Layer 10 of a small transformer language model trained on English Wikipedia (16 layers, counted from 0, width 128).
A neuron adds its activation times its output weights to the MLP's output. To switch it off is to set its activation to zero at one token and run the rest of the model.

Output weights of the MLP neurons that the questions are about. A number n stands for n times 0.00072.
n3: 15 -192 -38 323 -182 49 49 129 250 -210 87 -137 49 -169 -11 -335 -54 -176 -148 -61 50 -12 -121 162 22 -48 107 -38 11 162 -82 -38 66 26 -52 -8 46 36 112 -29 23 -7 -18 -28 84 8 169 101 -197 -87 123 -169 10 12 -72 -82 161 97 7 52 -34 152 134 -114 0 -366 157 34 -180 133 129 -29 204 -194 -43 190 108 -107 -145 30 152 188 -133 -230 -237 -67 -26 -139 0 137 -76 55 -165 -154 80 -40 -149 120 -70 -127 -70 123 61 24 160 41 -67 160 -219 111 -84 99 84 125 -292 -24 86 89 70 -42 171 -73 113 20 -78 -87 48 -34
n4: -139 13 -101 71 67 69 -89 -3 50 189 -110 -48 -121 92 140 6 92 -13 -3 171 25 -59 -3 -12 -106 -260 116 184 -13 -130 -125 203 134 -49 -150 38 100 -46 -253 -94 -187 -49 -6 4 107 -82 -230 -69 -4 38 -48 72 -24 -78 -106 -90 -78 99 -130 -74 138 9 -134 4 -25 -65 -73 34 -83 -155 16 -97 14 19 -85 -214 128 189 -58 138 17 -226 -263 98 -112 20 -148 -20 16 -17 114 95 -25 0 42 164 -61 -87 19 -229 -65 -247 121 229 58 36 30 -13 98 89 152 -137 -213 0 150 -70 279 14 -71 24 32 -83 44 78 -25 35 -115 -71
n18: -59 166 -22 -116 -125 -14 222 -161 -336 102 47 17 -181 7 -184 -10 -86 -63 -60 -185 -116 -38 105 34 205 92 -84 -227 48 71 -149 -162 71 -160 -166 -83 -10 -289 10 186 -147 153 -77 39 -32 -123 83 104 -169 -69 -28 -197 121 -70 225 -16 -19 -21 18 -188 105 -240 0 23 -82 -53 60 -80 -100 80 -18 -84 45 70 -31 25 38 276 -82 44 87 27 74 -103 -207 106 -98 -72 42 -47 -152 -69 155 159 -118 -11 -59 -83 -151 42 11 196 58 34 -42 163 -25 59 -144 137 -46 -159 -69 92 -8 -11 -102 11 -7 -58 -133 23 -3 19 169 -202 -291 246
n29: -67 169 -91 0 155 21 -113 -215 -155 -143 -94 -106 45 -152 28 107 -54 111 -111 272 -124 -40 -73 52 -110 119 -150 100 155 7 -341 -128 58 -123 108 98 39 -66 10 47 -113 0 -64 59 -162 74 113 -186 30 113 40 -199 101 -187 30 114 7 130 -125 331 38 -75 126 7 56 -27 223 66 43 -87 -27 195 -32 108 -36 41 249 -229 60 24 24 -88 -55 173 -75 -27 70 0 -23 -119 90 16 -97 -46 -81 91 -258 76 0 -157 -129 68 -66 -50 -33 54 14 87 -49 -167 -47 -24 -214 36 -72 -102 187 -14 128 -28 121 198 74 -74 42 -7 -14 49
n31: 50 -148 -127 -197 -35 35 69 65 -101 197 -66 37 130 -40 -69 280 -216 -115 43 53 -7 73 144 29 -104 -237 -243 45 86 -54 164 14 -215 27 -136 -223 -20 136 121 20 -99 217 -27 67 14 -97 193 68 -219 -107 -127 27 71 -160 -53 15 41 -244 47 -111 81 -239 -170 229 -38 -123 7 284 -133 -4 24 -139 51 44 69 -172 177 -121 102 -151 -60 95 184 -43 11 151 57 10 10 46 -98 51 13 -89 -55 69 104 -143 78 40 123 53 -7 25 7 -21 -55 74 -17 51 7 -82 -104 -105 -197 -124 202 50 -152 14 -24 183 104 26 56 -26 17 85
n42: 314 10 -140 -19 53 187 -47 -83 -264 183 47 -108 -88 97 -33 14 87 -273 41 -132 -110 175 -33 231 186 -11 -38 -15 221 -14 96 40 75 21 -103 -76 48 -279 -66 -25 -52 -79 74 109 155 -62 -97 -184 178 -91 112 -60 26 244 -38 -76 116 140 -4 150 70 51 10 55 43 46 -128 -194 87 -99 11 -21 4 230 -202 100 21 38 143 -183 139 -178 88 11 -98 61 53 166 -21 88 -51 -103 3 -4 -165 -15 46 -116 -212 -88 -60 -130 31 72 -126 43 -43 35 -55 31 64 -131 159 79 -15 -53 -108 -208 187 -95 98 -191 -51 -175 -89 -195 -257 170
n48: -92 95 44 108 -271 133 -18 11 112 -121 62 -121 44 83 -155 139 156 -166 190 -116 -44 193 193 -41 -77 232 -214 -119 34 -223 -4 4 -145 36 -124 -137 -102 80 -3 14 22 11 77 35 -67 -66 28 -56 -143 -222 -84 -18 -93 -162 87 -6 -127 82 -14 -38 -168 -126 80 23 -231 -35 154 145 -152 62 124 -39 -173 99 -245 -168 10 -8 60 -26 4 51 -138 -114 47 82 -140 -25 132 4 -51 -17 27 -78 218 57 -150 235 25 38 -71 -165 -24 -117 108 -60 178 -168 34 59 -169 95 -177 82 -98 4 -234 -152 7 295 -94 -10 -233 -128 -71 -229 -18 81
n61: 109 -80 -393 67 10 88 187 -69 -95 -67 203 -4 86 49 -213 -38 -269 0 -225 223 -52 62 100 -66 -39 -25 -16 70 56 32 105 125 -43 102 133 0 62 -47 -11 -61 15 -33 -129 8 240 67 53 -99 -122 -184 -85 399 7 -34 -223 -32 -39 -135 -115 -94 -41 -17 -195 -44 -20 -76 -127 -67 11 112 -18 0 -300 179 -14 -22 49 -139 118 -11 71 10 -45 210 44 -112 -11 129 -178 -26 -44 17 144 -79 -98 197 -57 63 -7 175 -112 161 -25 4 103 76 -25 139 -32 -166 219 270 173 -35 -27 -247 55 -253 -83 -93 -54 72 -107 -122 -7 -159 44 94
n65: -24 41 -32 30 87 -110 -98 -131 -216 20 48 -201 -210 -68 55 -96 85 270 -78 68 78 58 48 -4 168 -62 -234 8 128 89 -148 -154 62 -90 -43 -207 -272 0 84 -54 -282 62 161 -127 -266 -59 136 86 -93 -34 46 23 7 -230 140 -10 173 12 -204 206 32 -22 -110 153 141 -260 12 -167 -68 44 -39 -188 37 -38 -52 -16 -49 249 40 144 44 -112 -66 -8 -26 23 -122 -146 65 44 187 91 103 -174 -92 -112 -187 -55 0 171 -124 30 -185 21 92 -105 -78 -256 -34 -55 62 205 -224 -15 -8 298 -53 -194 189 -96 -57 -91 66 419 19 -142 -183 -181
n158: -104 34 22 8 -127 -69 7 -129 270 233 -40 -81 -41 66 -142 130 -105 96 98 -169 262 31 291 -137 324 4 216 11 28 -118 -25 -128 100 -94 25 -134 -131 -42 39 230 -71 -133 46 -35 -53 241 -3 125 202 109 63 0 -45 48 116 73 113 -29 -85 -66 33 -10 -207 94 249 111 -27 88 31 -44 122 35 -141 39 303 112 -196 -23 33 -103 125 89 81 108 -83 122 53 225 -42 -133 48 -70 -88 -4 -112 -322 95 -135 -28 -93 11 91 -24 -15 -123 -25 -36 -71 233 230 36 171 -27 59 -46 111 -74 -60 160 85 18 149 65 59 45 46 -68 45
n162: -34 -342 -193 -57 173 115 148 -167 -13 50 -190 36 -50 55 29 23 306 -238 188 42 250 -52 -179 -31 -64 -12 -109 -178 -126 4 -211 -322 0 102 24 -238 39 157 4 -100 118 -175 -12 106 -125 -203 -67 -94 -31 -123 60 4 22 38 -123 97 472 102 109 -255 -71 -23 -135 -36 -215 -69 90 96 -177 184 -53 -56 -172 48 -187 24 103 -152 -30 -4 -234 117 46 50 -211 98 244 -177 88 -58 -100 -280 85 -68 135 -74 64 -25 -201 -9 -150 45 -201 112 64 -4 49 108 20 -121 141 89 -40 98 220 -117 161 76 -64 271 212 130 54 84 39 70 -134 42
n191: -90 199 -94 -70 74 180 142 -144 124 160 -123 329 -22 -37 31 -83 5 -45 52 -70 29 56 35 -25 134 99 207 -42 183 -136 11 58 23 -110 79 125 -11 12 -44 262 184 205 -127 25 71 -115 140 56 -8 -137 -45 147 -164 -43 37 47 25 201 -30 53 299 -7 -115 -46 4 -57 80 -66 70 -113 -38 150 -124 90 -51 -297 52 149 -35 85 -86 116 7 78 -17 197 11 -58 -22 109 74 -152 -43 -24 29 -40 100 54 -304 -122 -177 201 -220 284 22 -193 -270 -168 -183 -30 146 -75 16 197 20 -8 -171 -43 -124 97 -156 142 25 45 -79 16 353 -196
n205: 53 23 -124 -157 -77 -14 -59 -174 -105 -39 -256 -107 29 258 -203 -13 105 -208 -152 35 109 -345 81 -85 61 -66 -100 81 -170 -144 -86 52 10 -114 41 154 89 -81 152 75 -239 90 -10 -169 72 -179 67 -40 -63 -77 162 -48 -68 -189 128 0 0 287 263 -67 -208 145 81 125 87 -62 -4 -116 -67 14 124 -180 33 -252 3 -83 -87 136 -58 53 35 -69 49 -118 0 45 -102 17 -51 -50 21 -151 196 90 137 -257 146 -87 -34 15 0 -122 -47 -22 -14 -38 152 75 53 18 99 110 -105 -40 -18 37 -33 122 58 -81 -139 55 95 -172 66 44 0 71
n231: 114 -73 -125 64 -3 139 -17 80 11 -36 28 -64 69 -50 91 30 -315 -106 152 35 -209 258 28 -3 -68 -107 7 74 190 -69 -31 -207 -186 21 -45 29 46 52 54 -65 -154 83 -109 45 -34 -154 -87 -389 -67 165 149 127 6 111 138 131 56 97 -14 11 -163 46 -94 -197 61 -155 -4 99 3 -107 10 14 26 -58 43 -83 -81 -129 13 103 -32 56 101 25 -15 183 48 -77 162 78 335 190 -3 -68 227 96 -3 98 175 78 72 -180 -94 -22 -142 -180 35 51 -144 3 126 24 -217 -276 110 11 62 -29 -236 110 -24 -55 30 139 135 -7 104 46
n237: -38 -122 211 -36 -24 136 133 23 79 -26 -74 -4 -242 78 -89 -17 -133 -112 -157 112 -109 -16 -127 125 0 -73 0 119 11 4 22 96 -87 -157 116 -226 -7 145 -75 72 276 -132 -97 64 40 -166 103 177 59 153 125 69 -128 -235 53 19 95 4 -98 253 131 -119 29 72 0 -4 -43 -93 46 -15 -95 144 197 -47 4 -11 -57 16 75 -236 -56 98 -155 140 -121 95 43 -78 32 120 26 41 80 -148 -20 -117 -126 -78 -141 -283 -73 348 -96 -93 -43 -128 -95 198 4 96 51 -69 -226 98 -346 156 436 87 -224 60 119 -117 135 107 174 27 -44 110
n248: 113 0 87 -211 -131 32 -132 -215 92 188 -204 7 33 178 -179 -17 150 -7 159 -155 -7 113 173 -111 -24 -7 -235 61 -31 -221 166 47 -168 -67 203 -26 222 4 -162 -59 -223 -18 69 -227 -14 183 -24 -174 -46 17 -90 -122 41 91 302 -68 -84 -53 -147 88 -11 141 -172 212 -221 56 -112 83 123 58 -140 3 -187 3 166 -21 -216 109 82 231 80 -138 53 106 -54 14 -76 -4 -31 152 -65 -10 170 224 57 -143 62 -93 -115 49 35 8 68 34 -114 -109 64 -52 113 -3 -24 161 -111 58 64 11 -198 -44 -14 54 -59 -30 -97 15 -47 -189 -56 7

Each question names a token from some text and the token that comes next. It shows the activations a of the neurons there, in the order above. A number n stands for n times 0.0096.

Then comes g, the gradient of the next token's log-probability with respect to the MLP's output, scaled to length 1. A neuron's effect is roughly proportional to its activation times (output weights . g). A number n stands for n times 0.00072.

", ", then "s"
a: -20 45 14 147 -8 -12 70 -16 22 12 -7 -40 -21 6 10 3
g: 77 -47 -139 160 22 -139 -117 51 -44 -138 -4 46 40 97 -26 12 6 43 58 -71 -141 -25 68 89 58 201 52 -75 148 170 -153 -9 100 -105 -73 -64 -128 90 -71 78 -115 26 -118 -41 149 7 162 51 81 -77 111 -79 -59 -144 26 156 -230 -48 21 80 -130 -141 251 -89 11 104 -64 -78 -16 200 -66 154 44 64 -32 47 285 36 -44 15 -33 -217 -82 169 150 160 -21 -31 -20 -41 -66 -65 117 -10 80 32 101 103 122 -65 42 121 -31 -320 -125 226 15 31 81 106 19 -54 -10 4 -44 65 -194 143 -171 -231 -435 202 -67 -105 -393 -85 -295 -16
Which two neurons, each switched off alone, lower its probability most, in order? n29, n48

"en", then ". "
a: 3 -15 9 1 -1 -20 70 25 14 40 -89 -3 99 14 2 1
g: -80 90 126 14 120 -71 130 -4 263 -93 189 -110 -211 54 146 4 35 -152 -25 220 -51 29 172 193 43 -37 99 86 182 169 26 -21 45 -123 6 149 99 56 48 219 -74 -21 29 -133 93 -159 48 27 -76 -178 -114 -173 -156 -53 5 67 12 -48 14 -99 100 -62 -102 -59 -14 -127 -137 -120 -7 -24 -54 87 -60 -117 136 -84 -114 65 77 -81 -156 -89 220 -121 71 27 75 245 -77 92 211 -36 26 46 -116 -207 252 -56 -111 126 107 108 112 -134 -158 -124 -228 60 -64 -196 -137 -143 -68 -111 85 231 26 -17 -62 -3 -477 -17 113 -125 -53 -86 -157 -72
Which two neurons, each switched off alone, lower its probability most, in order? n162, n205

"r", then "ing "
a: 36 2 -1 14 -5 18 9 -23 12 1 -36 5 4 20 -4 -20
g: -233 1 -22 -229 124 159 74 -93 -90 1 36 192 -100 150 99 105 3 128 -53 41 334 78 -58 -159 57 16 -63 51 30 -20 23 -62 0 -3 88 324 140 51 -238 218 -76 14 -7 58 -285 -43 168 281 18 42 -139 -195 153 -110 58 -215 30 210 -27 -17 133 135 372 87 82 20 -120 36 -49 -33 -35 30 -91 -105 109 -24 -94 -123 -96 59 25 107 138 -186 22 -56 -143 -41 131 -256 -97 -84 62 -47 49 31 -91 -119 -189 13 -217 20 -20 -127 191 -13 71 -116 -37 167 12 -109 95 7 156 34 -87 -75 -114 -22 -76 161 -107 40 -107 -120 138 80
Which neuron, switched off, raises the next token's probability most? n231

"h", then "er "
a: -7 -4 27 -64 5 -20 23 2 -7 -7 3 -6 -13 29 -76 6
g: -46 55 -35 -43 -164 101 -229 -46 -50 12 29 72 -289 -106 133 11 -80 -416 -171 -241 19 -167 44 -293 -253 208 -26 -12 42 2 70 159 229 -89 -84 163 -81 -65 -84 12 8 -91 22 -99 42 161 290 9 -21 -265 -74 69 185 14 -6 -11 -26 158 -60 44 79 1 -15 80 -20 84 89 -121 303 98 157 -65 32 85 14 -263 -68 -89 134 -78 23 -100 113 120 102 49 -82 140 -68 -15 233 106 -185 -91 60 -28 -107 63 113 -109 -249 5 49 -103 123 -176 20 -139 -132 -10 16 41 -46 27 -39 -141 -79 16 236 -57 53 32 -50 -8 -20 7 -123 -55
Which neuron, switched off, raises the next token's probability most? n29

"ary ", then "im"
a: -63 -2 93 -45 40 3 2 -23 -2 -27 -17 -2 -56 -8 20 4
g: 85 138 29 -161 -141 -86 20 -122 -57 267 60 137 -208 294 -30 109 -64 154 -172 32 -108 196 49 -210 81 33 138 -7 -30 -70 -79 131 89 60 -228 -34 198 -179 84 -55 -163 -38 8 -25 -68 2 -28 -47 -170 196 107 -59 -206 -111 -17 50 165 -48 15 -77 45 200 -62 57 -100 -124 -163 171 24 54 -119 -74 -180 112 223 -41 -15 -117 -12 -113 -82 180 201 -186 -149 -44 -133 -59 -263 -39 228 -250 33 15 -48 103 -127 -8 89 66 -11 49 -13 244 139 200 27 -110 100 -58 154 -186 46 112 -40 31 119 -25 -166 28 113 -76 -195 -53 -118 -123 31 83
Which two neurons, each switched off alone, lower its probability most, in order? n18, n3

"s", then "k"
a: 16 12 43 -4 14 9 -9 -13 -3 85 -20 -8 0 -21 54 -10
g: -148 -162 32 -113 106 -92 -194 -26 -8 -26 76 7 -82 -95 -172 -152 40 96 4 252 148 84 188 -40 -49 -135 -189 -30 145 -170 8 -191 -207 -3 55 -86 -210 154 -9 15 139 124 156 -52 141 116 -76 59 72 -76 165 93 -3 -241 -36 -115 -199 37 34 333 -107 -127 -239 -32 46 55 163 99 43 109 25 -230 -99 -57 -125 141 -71 -58 -59 76 -19 14 11 -222 -215 -126 179 25 -108 -90 241 -82 24 88 96 -125 -171 -128 40 18 12 -296 55 8 -51 -17 89 53 90 184 81 56 266 -26 64 -210 -28 -180 110 -32 -15 20 -140 -178 -46 -29 -64 -37
Which neuron, switched off, raises the next token's probability most? n237

"m ", then "with "
a: 33 10 20 0 18 -13 -105 -25 4 17 6 8 0 24 23 -3
g: -233 97 163 -115 -49 -93 25 -139 211 -114 -184 -121 230 63 9 -295 -17 -60 -45 65 209 56 26 104 -46 21 -71 -11 -95 -145 -111 106 -30 -7 -205 -16 -109 48 -50 88 -14 -85 -188 -54 11 -4 104 250 -45 134 140 206 95 -23 284 101 47 -37 33 42 -86 -30 -12 -181 2 -134 -131 -108 43 -125 37 -194 31 -258 174 153 91 -129 59 95 -71 154 -16 -53 -169 -160 373 234 94 9 179 5 30 22 123 -57 -80 -128 28 -2 209 -104 -5 27 103 -73 39 -165 -213 6 -70 -13 150 40 -47 -40 66 46 -158 -200 104 72 84 -39 -137 201 76 182
Switching off which neuron hurts the next token most? n48

"ing", then "on "
a: -3 -38 -4 9 -2 5 -19 -180 -42 30 -22 1 8 -9 -6 -24
g: -93 -114 -17 114 -110 50 55 -63 336 34 -71 -7 -191 99 -48 100 -95 109 129 90 219 -157 49 -27 36 -71 -144 -85 167 -119 36 114 -135 56 104 274 -21 169 -71 -140 -19 -18 15 138 183 83 -25 110 17 149 69 -115 25 -104 24 -75 54 -58 36 135 3 131 101 -57 167 -265 -10 -78 -6 -190 -92 286 61 193 -158 92 145 107 -72 -106 -119 264 109 271 -26 46 77 39 27 151 -20 25 0 -54 -80 -80 25 16 175 -46 34 112 -162 96 -99 77 156 214 -158 186 -33 -20 -8 45 294 206 -16 65 219 78 -18 -88 67 133 -144 195 -167 -155
Switching off which neuron hurts the next token most? n61

"by ", then "the "
a: -40 -2 -4 -11 6 -33 -7 25 4 24 -4 75 -15 -33 48 65
g: -138 58 -4 8 -60 100 134 -140 89 150 -18 -6 99 -195 -142 97 81 88 -75 86 -113 -14 88 -133 -17 -130 -110 48 -231 -12 -220 -30 76 74 -38 -7 406 145 113 -106 27 91 47 103 164 -99 -41 -33 -131 -44 284 55 121 -207 75 17 -21 -73 118 23 264 19 -104 -35 -207 139 52 96 176 -96 118 9 -2 -220 -84 157 8 52 165 69 38 54 78 162 -58 258 -14 -71 -6 35 8 -14 28 128 -75 -22 -116 4 174 -66 28 94 -57 95 80 -235 127 155 -82 188 -45 -10 -19 166 -96 226 47 25 -162 287 186 -238 283 86 104 30 46 77
Switching off which neuron hurts the next token most? n237

"o", then "ther "
a: -1 15 10 42 16 -12 3 11 -3 110 -28 -4 8 51 -38 7
g: -32 -78 77 128 -172 -109 81 190 185 6 105 -167 18 27 356 2 -19 -64 55 -140 18 -3 136 13 132 -111 94 -252 63 222 50 -184 -135 -26 -320 3 141 -84 -24 68 -166 -135 -13 -45 -8 18 235 -124 137 -5 238 -22 -110 -157 310 -262 87 105 -7 -144 -166 -50 -17 86 47 -69 -153 13 -22 -146 -50 -32 -70 -30 133 -110 -32 108 -61 50 -171 19 30 72 97 219 48 104 4 -98 -73 233 -226 139 -21 80 25 -99 -39 -58 124 -11 -51 192 -48 -129 105 37 -40 133 13 -20 13 -28 152 -116 -187 111 47 58 136 -69 -163 -190 170 -33 217 -103
Which two neurons, each switched off alone, lower its probability most, in order? n158, n231

"ame ", then "in "
a: 41 65 -21 17 4 26 14 3 -1 1 18 16 1 -8 325 4
g: -111 79 -394 73 161 -18 155 167 42 -69 -131 -233 -26 -244 79 48 -91 -13 52 -178 96 -99 13 -32 -61 -29 -37 32 -61 -2 251 22 198 202 101 22 14 87 -159 -86 14 -67 -154 290 -10 -51 199 50 -168 150 -125 -110 -266 24 109 70 -107 48 21 35 45 179 46 -32 -8 -97 -65 -163 -152 80 5 -86 21 -116 9 -94 -117 149 337 -211 123 -17 -57 25 -104 -188 60 -212 227 99 -85 -93 152 -3 -54 43 -1 -112 -70 26 -119 -146 66 209 -133 -124 -35 21 150 -33 -99 88 -104 -97 160 35 33 97 -107 135 33 66 -56 27 234 -188 10 47
Switching off which neuron hurts the next token most? n237

"a", then "ir"
a: -15 -18 7 -7 -31 80 22 -6 -19 18 0 10 32 16 -30 14
g: 185 53 -246 61 62 74 -89 -39 241 125 -75 -95 -115 67 -127 -216 160 -99 -83 -133 -65 9 167 189 159 21 -215 42 -17 -122 24 -124 121 161 25 -162 0 -107 -45 -171 -14 -202 149 97 -224 -162 -23 82 -61 -156 -257 -101 -105 265 -104 71 94 -167 18 -215 46 190 -5 193 -155 -163 -58 -21 -186 29 -34 -173 -110 3 126 151 59 101 -9 219 151 -89 10 136 33 -65 -170 266 48 -80 -54 110 180 25 -54 -10 -85 64 -209 -95 113 -95 93 -160 36 -23 -71 -94 -151 243 23 -76 8 8 -139 63 -59 -5 -58 88 -15 -45 -74 -12 43 -223 112 -4
Switching off which neuron hurts the next token most? n42

"ran", then "ch "
a: 0 -3 20 18 32 16 5 -13 142 -84 -10 9 5 -44 -35 25
g: 88 -36 -61 72 -71 171 61 24 -63 -47 -46 -226 108 -26 48 -31 27 -54 8 21 272 40 34 -6 -95 99 5 2 187 181 -152 -18 -128 -121 -45 13 -168 -32 101 -45 -207 6 -34 65 -23 162 107 245 156 7 339 68 21 -199 -9 86 185 35 29 -18 87 -27 -228 -152 84 45 -168 10 383 46 -162 -64 -235 -142 100 148 93 -152 -120 -33 -98 -26 149 -70 -75 141 -137 26 17 67 46 120 66 129 182 180 2 -71 21 -159 -140 -55 -88 205 28 -157 -83 37 -4 137 -183 2 -179 226 168 -15 30 127 229 109 130 255 -91 -45 -172 -48 77 -10
Which neuron, switched off, raises the next token's probability most? n158

"the ", then "R"
a: -63 -1 -3 -41 9 -20 -15 5 -7 -5 -9 -10 -26 91 15 -44
g: -119 76 -126 -41 -138 27 10 -15 53 -102 115 -281 -116 123 -34 -66 -19 71 -34 -6 -265 113 -34 7 95 -21 -83 -225 83 81 39 -154 65 -8 227 53 -226 126 54 -73 129 -117 -18 -154 -135 -183 180 -5 -44 152 8 -86 16 164 15 -201 58 -92 147 29 -180 -100 -55 -139 257 88 1 155 -10 -35 -83 209 116 -239 26 24 -135 -45 -67 116 -98 175 -6 -66 -54 178 -116 -177 50 -50 -126 184 -164 -22 -110 -79 -152 -116 -176 -216 48 -171 130 88 29 -86 -104 -185 -175 -75 104 139 -165 12 89 -181 -83 -25 162 195 256 -88 12 -14 -166 114 -175 -72
Switching off which neuron hurts the next token most? n231

"and ", then "h"
a: 17 12 19 -141 24 38 -4 18 -3 -4 22 -33 -6 -10 2 -5
g: 188 270 184 -3 -148 118 -31 -190 -52 73 -162 -43 -87 -30 -9 -192 -23 -192 -131 39 -40 136 -14 -60 -167 61 248 136 13 -69 42 43 -151 -101 13 42 59 196 199 -40 -202 -97 137 169 152 -30 -24 -90 173 206 46 194 -143 -125 -202 98 21 -43 -219 186 87 -64 -171 -8 -289 -58 61 -133 -40 60 26 46 -156 -31 77 -65 0 -170 130 -246 15 -96 -134 92 -1 -77 8 -130 52 -212 -61 -204 168 -120 -24 -100 -117 90 128 162 121 27 141 29 -111 32 -2 14 -80 -88 -73 -106 -65 -87 -115 76 -90 26 -122 -136 -72 242 -46 -92 8 -46 -256 -194
Which neuron, switched off, raises the next token's probability most? n29

"ed ", then "as "
a: -4 -28 -25 94 -6 31 -11 11 1 4 -3 1 7 3 344 -1
g: 145 76 -1 43 86 -419 -182 -1 -72 -11 110 88 -146 -143 -177 43 -22 -18 8 -108 97 80 -78 -23 -186 104 0 174 107 -1 -127 -155 98 47 64 28 237 160 37 -131 163 33 -161 30 100 -85 33 67 -5 337 82 -32 -61 192 9 4 -58 -18 58 74 86 -78 -26 -173 -167 224 -312 -50 -117 11 -24 -56 -158 39 262 -109 81 -3 -64 -53 -55 -183 17 72 177 -111 89 88 140 -30 -126 70 -75 54 140 -88 -91 -1 -29 -30 99 -49 74 215 89 151 168 -246 -164 -58 36 28 -84 -72 82 66 -101 -26 156 74 -123 -200 136 32 45 -377 -49 67
Which neuron, switched off, raises the next token's probability most? n237

"it ", then "c"
a: -24 19 44 9 -6 4 29 15 -20 -36 21 17 35 -2 -37 0
g: 1 168 32 -235 -64 -67 48 -74 15 -16 -259 36 -11 -42 211 -36 -142 240 -116 37 -151 55 187 -19 -40 -140 214 68 234 -100 -50 -173 -58 84 -75 -24 233 -111 -32 -50 72 14 -175 -174 30 -134 -143 -32 94 -16 -133 -23 -11 -78 -78 34 -20 26 -168 199 110 124 96 12 112 -37 253 33 158 -180 51 6 301 28 62 24 125 -72 -119 -15 65 41 44 -19 -218 -2 228 -150 -115 40 197 -110 181 -130 138 185 -121 -155 66 27 258 260 84 9 46 337 102 83 198 -42 -193 137 64 -55 26 -5 165 -38 -83 18 -2 84 -41 -48 -21 -17 56 78
Which neuron, switched off, raises the next token's probability most? n48

"ol", then "e"
a: 0 -30 0 -67 18 45 -2 10 62 16 9 281 8 -37 -34 10
g: -18 83 -36 -94 -45 77 -21 -119 20 157 114 30 -44 -88 -151 136 32 -82 31 85 116 120 73 -151 27 -178 209 230 157 -62 -20 78 52 -24 -58 -203 -162 -142 -44 -36 -232 53 -150 22 0 -316 -119 -151 -92 -84 54 -30 48 -3 98 -320 -106 153 221 -91 -109 80 -254 -139 -115 -83 -109 -61 127 -121 -121 -143 139 85 108 -60 -163 96 237 -176 160 -35 -60 -72 -25 115 -144 -198 -122 36 -33 -107 -92 -17 -13 -177 -249 30 -122 195 36 199 31 15 49 -63 -200 157 14 86 99 -39 36 -132 -10 3 48 -53 194 152 -130 -47 162 -25 -186 198 -64 145
Switching off which neuron hurts the next token most? n191

"le", then "ad"
a: -49 47 -30 11 -1 -1 1 195 -155 16 -1 -24 13 -3 22 -10
g: 161 11 50 -41 131 -111 159 47 53 -129 6 87 71 133 -83 163 14 160 77 96 164 88 81 68 32 -191 246 75 -57 -203 -212 26 -47 60 -182 -245 142 -174 59 34 190 16 -118 23 196 0 61 129 47 -193 72 192 40 164 51 274 38 49 228 35 -79 24 110 -30 -169 131 -76 64 -78 -152 -180 -91 40 -16 84 -70 18 164 209 112 45 142 -22 -81 98 -192 -229 5 -18 -4 -193 -187 -91 57 69 102 127 150 -50 -111 95 -87 25 27 126 36 242 52 -256 71 -112 -32 -2 12 -64 44 8 -87 176 187 -67 275 108 -8 -97 133 246 -72
Switching off which neuron hurts the next token most? n65

"the ", then "ter"
a: -162 -6 0 -40 7 -11 -17 14 5 1 -11 -13 -21 47 15 -38
g: 321 9 -115 -26 -180 -238 192 -31 -15 95 71 -223 111 -111 -135 6 22 134 -92 -161 122 -2 131 162 26 -133 -92 -84 -71 35 15 41 -93 27 -192 -130 -154 -26 152 -138 -97 -37 120 -1 149 30 207 93 -37 59 -34 95 70 -38 72 -95 93 -35 23 -213 -89 142 3 214 -164 62 33 13 -63 87 -37 71 -250 286 -77 -57 111 -1 -125 50 -76 42 -140 -109 28 110 -88 111 -226 -17 275 42 52 164 263 33 56 1 139 97 272 82 -11 -28 -65 89 148 320 25 -35 1 -209 67 -115 -270 84 -79 -74 172 -150 3 62 113 69 63 -11 115 4
Which neuron, switched off, raises the next token's probability most? n3

"et", then "al"
a: -12 13 25 -7 44 -21 -38 2 72 17 -58 11 -1 119 11 -52
g: -59 -230 -140 4 113 8 -10 73 -46 -42 225 52 7 -41 -55 -150 -71 -209 153 -44 121 196 -18 206 -38 84 24 75 88 -107 -40 -144 -259 -83 -194 -56 -105 -185 67 -246 148 -227 53 127 -192 6 148 65 -96 134 -51 -25 -253 25 -40 38 19 -83 -29 -62 -40 -106 -156 21 69 79 -51 -85 -42 -13 -4 -71 57 122 77 -83 -72 -2 -52 84 98 286 192 122 -154 -24 151 62 188 -106 258 69 151 -41 -66 209 -17 -19 161 35 -234 164 -267 115 -35 -19 -221 0 -27 -172 -32 72 -21 -51 -311 -7 7 89 163 154 -144 -1 -126 -155 2 46 -111 155
Switching off which neuron hurts the next token most? n231

"– ", then "m"
a: 2 -3 19 0 -6 -20 47 -6 -63 -11 -4 -58 31 0 -25 12
g: 60 23 46 -129 -157 -111 -85 43 -108 -252 -77 148 175 14 -124 -108 36 -146 -120 186 89 -124 107 22 265 -203 144 71 -203 86 -147 -86 30 135 131 41 -106 49 -56 -83 -14 -61 -67 -4 -46 155 -26 37 24 -12 -199 141 -12 -106 -29 29 0 -142 123 -167 34 -38 44 23 -142 -74 -131 -114 155 -213 -45 -273 236 49 -21 -33 64 117 367 -36 -29 -130 -59 48 -205 43 206 230 -175 83 181 -272 -52 -6 36 -13 162 47 138 -19 52 263 -43 -67 -239 188 122 -51 -58 -41 -88 -33 75 -224 13 159 6 114 -54 -171 29 -104 -56 30 74 14 81 -78
Which neuron, switched off, raises the next token's probability most? n48

"ay", then "'"
a: -17 -16 27 13 10 -15 -23 -2 0 -3 -1 30 -21 36 -4 -5
g: -165 85 -28 86 -112 -128 152 -37 -291 327 -103 237 61 -51 166 -28 -55 -76 -36 -358 174 126 19 -110 116 -122 -1 133 176 -118 9 105 -5 13 169 -162 200 -107 74 -57 139 193 -27 51 47 132 -178 -38 135 -28 28 -40 -45 161 -217 44 74 13 -51 -8 223 203 -94 -129 11 51 -46 214 -7 -24 -108 -4 -9 -126 -10 175 271 -44 -67 -102 87 78 155 44 -152 23 152 96 89 74 -112 141 -110 58 -206 -190 -96 40 -5 44 -96 -110 78 44 33 -46 -113 -226 60 -250 136 -61 -138 9 -219 89 15 -109 55 71 98 12 104 25 172 -15 71 -75
Switching off which neuron hurts the next token most? n191

"s ", then "for "
a: -48 11 -31 1 13 -9 -5 6 1 10 -16 -50 -56 32 234 14
g: 51 38 214 34 -176 -12 -145 -214 -27 -44 116 -26 -175 154 -177 -159 -15 2 87 92 29 -99 -194 -41 19 273 -14 140 256 -23 -54 21 -157 26 -141 -5 40 -117 38 15 41 128 -204 -86 -83 -50 -44 -28 108 107 -54 59 -62 -59 -206 -114 317 -115 196 386 109 265 4 -64 41 113 -175 -210 62 -44 32 303 -199 -179 61 55 72 -32 -8 -21 11 -40 4 -42 -100 -15 -86 -92 99 75 105 -81 -69 76 -45 -94 86 5 63 -21 123 -49 41 -53 95 -9 -147 157 17 -140 -218 -304 33 -103 72 53 20 -156 183 96 -123 -169 146 -25 -16 -164 76 -97
Switching off which neuron hurts the next token most? n237